Layer 8 of a small transformer language model trained on English Wikipedia (14 layers, counted from 0, width 64). Numbers have three digits each and are written without spaces.
In attention head 1, each number of a token's query is one row of weights dot the token's vector x. The head spreads its attention over the tokens so far by the softmax of query dot key.

Query weights of the head. A number n stands for (n - 500) times 0.0013.
q0: 469528489403664629427642500584407733448306698534501513614504537450484613695273569325545665448502489416628480456466422529557584373413499687415578525484380614604398631528636287495541437531492518
q1: 559551447491446529348431497430588368511425591449510561559451377431432506392640514660554565431513480453484520475574383469537593528424476416555465353596592497492611438531395527654497485539548449
q2: 725481733736469488852597515482445654492397489542648583387348611730709494659245438388195398649236637679502514290289493209703244105388380434503415654277425564451681927500629216411417473608315817
q3: 488342360323438492516641619330396553457358592737801356373490568574310468515665657639343437497441627454544704491468498459501679186632503615650549621566405566551562541348435613612562473556429594
q4: 645352445596296460683547422667519362555352421471520450515574642367594385607409443506410314505303754705541542338459487365637374337553555376718376518360525448447465692609379352512342601528494489
q5: 264411316308544513182486493473496457503518482406528372486606346432462565348669681413857556474793316208535564579516517776330725795525630548523494557631527533545288333474523631592560457292561347
q6: 232460381378500534479505428393594427388534302568541260524691436374708445442581563410629299534803403305684619702431551734291563705605622588565707529704680483434382425461458628598646491246491285
q7: 379465608277384637535272543372285382339641458573438519258588301563509607535581525550486492494626343469637470586559262127326697456618579345555298499396669506287643552462611547489406242388286407
q8: 569596418400491441319646455558496586560570449317457435329326362592623533567510499435549150568260616542582334554531549549488440526442507479578450699614764711309511594417494614516591180443503443
q9: 513267305403528541416431532391474312527328581385556608724435433594336516393437366570610332605490652452692959409565356336472515605459735545761664490455308373469715305360584390551361512372627426
q10: 487374475599329426429613361561509412596454595299561786582492473544352164690459386482666487339468447353276279575574310376538491525636433742340454667733632467442578432380701509663389503423442450
q11: 594318560481461537453347572620461498462271302566449429417428491710428387455450596501532694256297543547624584382421422485468438665348308788450353551405590653478508538538335404680533535370747492
q12: 523548607648526442075291206457456766434536484451429387741555480340506727324430529472445313651355483609537378560622357527305476443561752464589515668445567577626553350633343407508549535557616589
q13: 465431743579300480556521443377487460402271302221413366483535685516521359494825554645359525589529738445438515480460551452638512611595469495546548630372502408360699592459531575552492458395392509
q14: 580643516257447404449532200785851510640483275485441478264528413689551438425265427457636557568558321302575494425381520527570682426647565465436416447250503375526650624646514388503401604639654518
q15: 372625352503193471635603724809609364453536266425466488454695503430483526411645246598464483396539422501400437634477301441553528528535498529620524530396647597550576498462645582693735337582552587
q16: 695274508492623743559491431292460494316489416472652273460137698676302463379689397598393533344570350539682462423536712599536452343499658359625421535629398665510607519631650414726346496478530301
q17: 319555407506432661493538621518429324706565639455283323502325737603565434567287653585237387714576452507297462622552381619463404566615442456524499621526854533552692594670616509543578633621409498
q18: 305347560432494594338551565583562478509665377425572423220416659432393667467458417448563529543594544559610553501379504577627516578526525607559566789396221633525617487615423382414280381471133700
q19: 559541634616488614726577644653601915516737508308444334432537435560425385324512578475518543467591433530528815479452635354373487448529497545303456679436434632389423567578607660568284541627584490
q20: 543552402504368471428542531520311646517470546528669511554611670242523396421471398453663340519562605306583598370301352469419569526445669371381568526491551515569419249483232367602515265462699398
q21: 532217428595509668368578501590757360615477500703397270586702671577519632303436367523382611740432557464525410892629602591480539395447413346645270361598448583472481373507568733361371417406484530
q22: 531340535572315478419561589488410707531602664463639591462571529332712628623354542396503485294466391564704406420538707533508463564626667656400375365595495522515591506178305366486570460557564833
q23: 771298586436300530593455624611458670826451243427594582390537499616592523372568439669369400613414594820452495399624153429426302438610310455455384469622451358634518444537433600562579437311373279
q24: 390567299581348647375609452612460516316662405613470510500482491685426425601778373389298482375483763587506437537569604459463571488381504651452473479361538382516522321747324671406465520733467374
q25: 252582610423637599485655308554426615530267202544531742469453469643512705439365620231342162555635508453637335501537484379320571529488347441582447391294445448555417604407651609650806728535372521
q26: 369609512622608412395509455492552238486587476599546557480495512488327461460552510655344504530382362588667358458805292700473573475523234431494369496474757456505327446362516358663362252505313339
q27: 443250563349366582388564620443584421485504845653711632518488658501628535291499706576578372367366320543308696351479622473520323521392448592830638460452537566385487390405586454630583472802423345
q28: 454332611469854286644498677271648521605575721383410704496610390410317200369485429424321477507381277662246286557249578555283552489491651465650445499472481461480590499581571438466466249564439608
q29: 502518261542470498472323438470411511249428397561511425267426539337453426465449620566501377423280578543404585519462561521524666515441576527312520757416597243302639500492768677457613599504464563
q30: 434401650395607539495297697652600608543326573706374517570345444558335602457502473347542453479788430476404589397533526422532610536537477278421544310674711467694506346410548451595381378400571420
q31: 419823457292647557600548303524470758641438517413499465618706475455347479496512616438627594525311371378604394500389431535503518547471683421494515358475630541701575608512667217461455406525341485

Each question shows a short text with each token's key, already scaled and adjusted for position as the last token sees it. A number n stands for (n - 500) times 0.0051.

Then comes the last token's vector x. A number n stands for (n - 500) times 0.008.

0 ".\n\n": 515508340554531495266508485538519421450527551507502529488461484524497436458549477517491529542523
1 "===": 403435228473471440212520537518529404459483495481429516452465471507475413514528503519489466552537
2 " ": 487331141564416420074577559533485430450536476531511473517515520500488451463471496521509478522543
3 "20": 566437217573497480175564547502488469441486484525562479563528481562486462560468499537514432510479
4 "12": 603365164495540372144473497589520474447470423549516516521545533511509455503444495521519428473499
5 " ": 522362185545569409109518518579497434475524461504530492511504507454537469473513535525529455486524
6 "===": 419481259530526424238461545514524445415476443492466470496499520510501444516509472513478421523491
7 "\n": 441380198561493369099507528592477453469548509502493504484501464466504476487501457554469509488504
x: 437655412625574416508506484515432586475607535501524453532317454512537318246544496597526414385689771320409513563616544165675687220441506201669449482459524665537626604530602408552723352563313762
Which token does the last token look at most? 0 ".\n\n"

0 " e": 475422250521493473171528499531537439465505501497533492477500491546523422467547525537517509540529
1 "v": 443274142464421445110506537478504451474561462497573560541573536471469462502426436466530458499519
2 "ent": 508421285509492459225498510575457542516466561493605438492535543429521475545578528551438522510485
3 "s": 514406230500454497170483578546541495464534497517473575524477518475504499479450513512447523433487
4 " in": 533446187497527426136462495510569466469476472498507482481519489505501450494542508504503445509511
5 " m": 494308151479556381057497569561528482499515470495502458523528537464488510451537531489522440477510
6 "ore": 413323145512595352112521569538544489451489436530566506520482455513434503528484549573540510442514
7 " th": 434360187468470392143500551517479473502430467500549492506491478480513489498495483457498479547505
x: 539646239399497444489530259484222301417681427736415412495382372583472466558579216435547514472650721542574507425449523404551491254266484428449473649350398719574564396519469404402618509758367530
Which token does the last token look at most? 2 "ent"

0 " f": 471376209500497461145498502506526440453502508516501515490499496514545468499530522478510474532519
1 "ed": 397260105465439419089500499529469478463566454514513554525562492459504552521498466569448435447506
2 "er": 458378187441433444190500564512490491460541500539543553527448584467521514511491581479472423500491
3 "al": 529409185510420484129509533537502475487533501575569546504538552479460511524491543482482508444532
4 " in": 522448194509548428139484502513565463489477451482509470477537476502513468491536487504520458494497
5 "j": 504283159489594362121491514485497535442445449455545541501496484424520558497551537504473466469527
6 "un": 477395197519556399216445484486468528486490420524562526493482516537473584540472579479559463495502
7 "ct": 438366209504496394183477508571448507595502458483555496476499537465520560529509543462567530472512
x: 535589636611650373599542620662381340637651583526394449671189749657508523635405330365518576606406613613449318393568373270497527281460541455387222447570548652410482397515577379647535381552348826
Which token does the last token look at most, and with what share of its attention? 5 "j", with about 80%

0 "pp": 513443250511534503167472456493538436497503532482514550475497500479524449506520493489492521537514
1 "e": 463375182502502487096476477547548528492559491436524538482500514469512468479465512480455515534510
2 "al": 502473230514437523182478485516510526471553514537591503486516532462467546506506501464462525465495
3 "s": 548428195508512521094494574540568457458565503531549552503492535473512517501461491497501504438476
4 " for": 553357148478500407075506507549549476501465489514518479526514504449517472500526483501475475481520
5 " the": 496489242494505438175465497529486468477465490522558511483500495517468439503569481473504461507522
6 " S": 455314202513498401114554556588496463491514454533560492544527498532457546499566534525483507463494
7 "e": 419309181476499353175557533539478522466544459540603524532494440571431486479512606478482531519520
x: 495476430603457519412397590587317429707599344624524522455549563561570463415545350198640683588752578728427520644507413375494516392372617124683383525370415722613564401571734571665664566531448606
Which token does the last token look at most, and with what share of its attention? 6 " S", with about 50%

0 "o": 476482244527511515170515479499548431445516498488551529483492506539522438460496504474506494537524
1 "is": 481431205503465500124529477538535441450549479505525506480515511504508461495505508496535487493500
2 ",": 489447214497439467183512512529541483438527498506493497490457517511520449468532484498491472532517
3 " from": 545378144484468403070474505491500441501482487468474479483497500465544422520519470540500465488530
4 " ": 612271101521544362084585550525493456468471489515478461496529504465496498508551527488484460486546
5 "18": 511398161512585452135538515483497451441506467556536474536519463555468487561473553474539415473515
6 "8": 413393184522589423178558522548540503422463486520533536537511475501468480502454553456497423481533
7 "3": 418432202490474422149496467565521441466448474533495476497505517485512477530430530472540447501510
x: 665606530545657446501312364487334579517568635578607607484342624483521488583478326460459499436588597570482562430415541153789385252332605406464456486400424302583503663408445324380653353703400902
Which token does the last token look at most? 3 " from"

0 "o": 476482244527511515170515479499548431445516498488551529483492506539522438460496504474506494537524
1 "in": 461424174493472483131513477498525472461498475512537518467496481544486532493521556471524450490491
2 "t": 485311128480430445078504492545520494538508468424569535522490519476485533488473485452558489469529
3 "ment": 508416200494467499124469470519524491477511443476528523453477545520491482532488533526487510478462
4 "===": 542459246521557440233460529508552448423489437486484480481501528522522458490523465507488439524492
5 "\n\n": 524459283578518464183512504560474423480522533509499503485466481498506441484540470536488521518527
6 "A": 495437220476526426141570542471463408523480508567511499515448491472485425548547535481514484469561
7 "cc": 445324196510409333185563514484514529497533449577542517513581452542508493550493504508551456487534
x: 638586377549655400460440392535284456490641448534565521654480556620494451140694442380537501493598455505281416417495450160532222412551543373815244512518447545435536455392522570654799613525459464
Which two tokens does the last token look at most, in order? 1 "in", 7 "cc"

0 "ice": 483462222510520511154482474509568444420555509521545523486486514522515445492493510494493498494509
1 "ab": 470395190516479523082493464555558495450549545471598536563517479443494445502499518462498441505507
2 "le": 486501282520484510226477481520567449446540497514537556475490510518510464468507521481503511496529
3 " p": 564335173495495457041501508564513447507511541473516474521541496499490483510523513509514467522488
4 "er": 600300143437562389086490531535507494526571475490502546485495534504500463475453477497460436516530
5 "i": 548397264479554442181555557589517510464533545444545492510515538474465491509484500475437426525499
6 "od": 443391221560612478193543515556514550448535453552539540516507523465446539504495545561505526504499
7 " and": 459447220457508481117507535525504485487511511472494502472444491464468446507498524454489502465492
x: 550562564457550415429571472701421430475620372586614596596321428773495313567610281469435549405443692499366387650457457377480514264266412357524246579267444649485556442405667474396618227542427798
Which two tokens does the last token look at most, in order? 3 " p", 7 " and"

0 " re": 456385195491521467143510498488546448470508513501529483489502503539519434465535536501495481511554
1 "l": 401279153506457467138494553445509535481571555469600542537515477511503537513548567493435446443571
2 "ations": 520362224464450454189476506547521514456542467522526489478538556503472496512484524481450516495510
3 "hip": 525420221474506510125495526510508514483543508514595488513485528458527467545529514508463467501499
4 " is": 540419207527523423190439525499496481469485460487547504468526498453475427540563505501488496480478
5 " on": 500368146514545403083498543522538453536476499508530450518568502477532455518505469487469500464530
6 "ly": 457344151452607349141481534535504539442486474505476496516459519509510523524506527519494489455473
7 " b": 453334185486504375077551537540514472525484534536494495517485501471523506466540569481478428522517
x: 518521247525427592630458413552345480445708451495623480500283543609571503612654466396838540474732634554335478438496429328497576351504276474782431603334490649608545451444426335645670369539294735
Which two tokens does the last token look at most, in order? 3 "hip", 7 " b"

0 "2": 468512262544504487213500463497546424432507490526508511472475500514545430490497494488520496524518
1 ",": 440404168506455437147543527550527492451516465494467460495444523484535455479514488511502465532502
2 " in": 522361125488428386098487530505544462505471456491480463466531485483517460512523518526521443477513
3 " A": 530322184462472395157548509493474464512471417491555496532495490509517477494556556483508466473517
4 "s": 520294193502582423161562468521434500527512458556553470534551502533503548507486503521509478452489
5 "h": 474318184428618435186486543486465536483483491504621551524499478548517490521494540459474448508529
6 "land": 461405235445562453198507487485460487452470460551490551458537514548473538500539513502529446516541
7 ",": 440432219461461456164546524544485514467491469522496467487477522524497493452537493473508431545517
x: 511675628458628422419388379637366453517669483568437539575404254826466359442492201434530575455527578628328462464558573216628454298273465332600387530268428628473538481431467522327718339525426764
Which token does the last token look at most, and with what share of its attention? 2 " in", with about 30%

0 "iv": 474438209513535521148488475513570439459518515466561538493511512532505460472495499489536464518518
1 "ed": 451443202521471495139448486512522437482517534501525548487527473482552440499496500495487499476539
2 " his": 486428182501473430115547521499464470458459504553516545481502497478509408540538496503459488493491
3 " d": 547287155513472422075581556554490480495475480544554472497481508497504539469515530468491464516517
4 "ist": 488285225435556423202500569531486529521567471476600484569542487510555496544501459447462476501509
5 "ric": 546309212513579366225488486611514559495484442495554517552471544494476520502438549500423507457512
6 "t": 481410201507549437158433522540516492536512445503544511475510531466498530501483512545542521472496
7 " c": 459367204497431399111530536549452508494472504545529457479534522532494483515532531483451469534492
x: 579510318528450553417523408579160363440725306533586595576339473715726478510581303478612540558762564549355605324492503246570471461340516470769458694428486780477441412579554517457565476441461702
Which token does the last token look at most? 4 "ist"

0 "ar": 475450216521504506154484479514553440478537465501579532487474520556533462465471502477529471515509
1 "r": 432368136506443495084529509520572481499558457461589541469506535522498520485460535486499462479508
2 "is": 521386198457436477130522476563547462493595484488524471469534545449498483517433524488542474486508
3 "on": 546437191475449505107473471501544497476507453493552541469467520501501493468481535513525463501517
4 " p": 528356194485537471042513509554504455525503535479517482531530497508501468483520514497513455526496
5 "res": 465326201526575393186485575496536531483497426467556462491599517514489586498487470481413437431497
6 "id": 416314169472612330198409470573514546475499440516544574531542494480436549513499561484523443504491
7 "ent": 453434239484471456185463521549486543572554494494576535500501525477538474456520502522512504461501
x: 745576765660445440562612457543487369535630454442532473596247639544472368374385372397426611567302454574524361413480525132674533434292441450343438358306475667491546391428638553585407365545337834
Which two tokens does the last token look at most, in order? 4 " p", 6 "id"

0 "h": 480488266534497505201480488511540422460510497484538548462478515543542449481511490491542477547520
1 "land": 459452214508494501143499478483523446424497456513526548454474516544515486492515512523509471515510
2 " from": 511401165497464435095472486491494457493478461466503482488498496470534438496537454513496471485515
3 " ": 598262109521442380089583539521484456464483486514492454497538501464496501505554530486487458484545
4 "18": 576396171512538459150539510483498450441511465552538473535524459552470489561470552470541418469512
5 "8": 525394189522620434183556515544533498425466484522529534530507474501467487503447551449498427479532
6 "1": 432450225505543431170506472556510436470466455527492491501526514474525479513431519489537469491513
7 " to": 437430228502501427160528552498494438538421448461455512496483462420552404496541518534509458433505
x: 655394478494633533656436299592273629361529462630597588536382267605470474633690567410543547332516533697457299552431480236630516244274395356410443740420454742416468547258620649455638414551454584
Which token does the last token look at most? 3 " "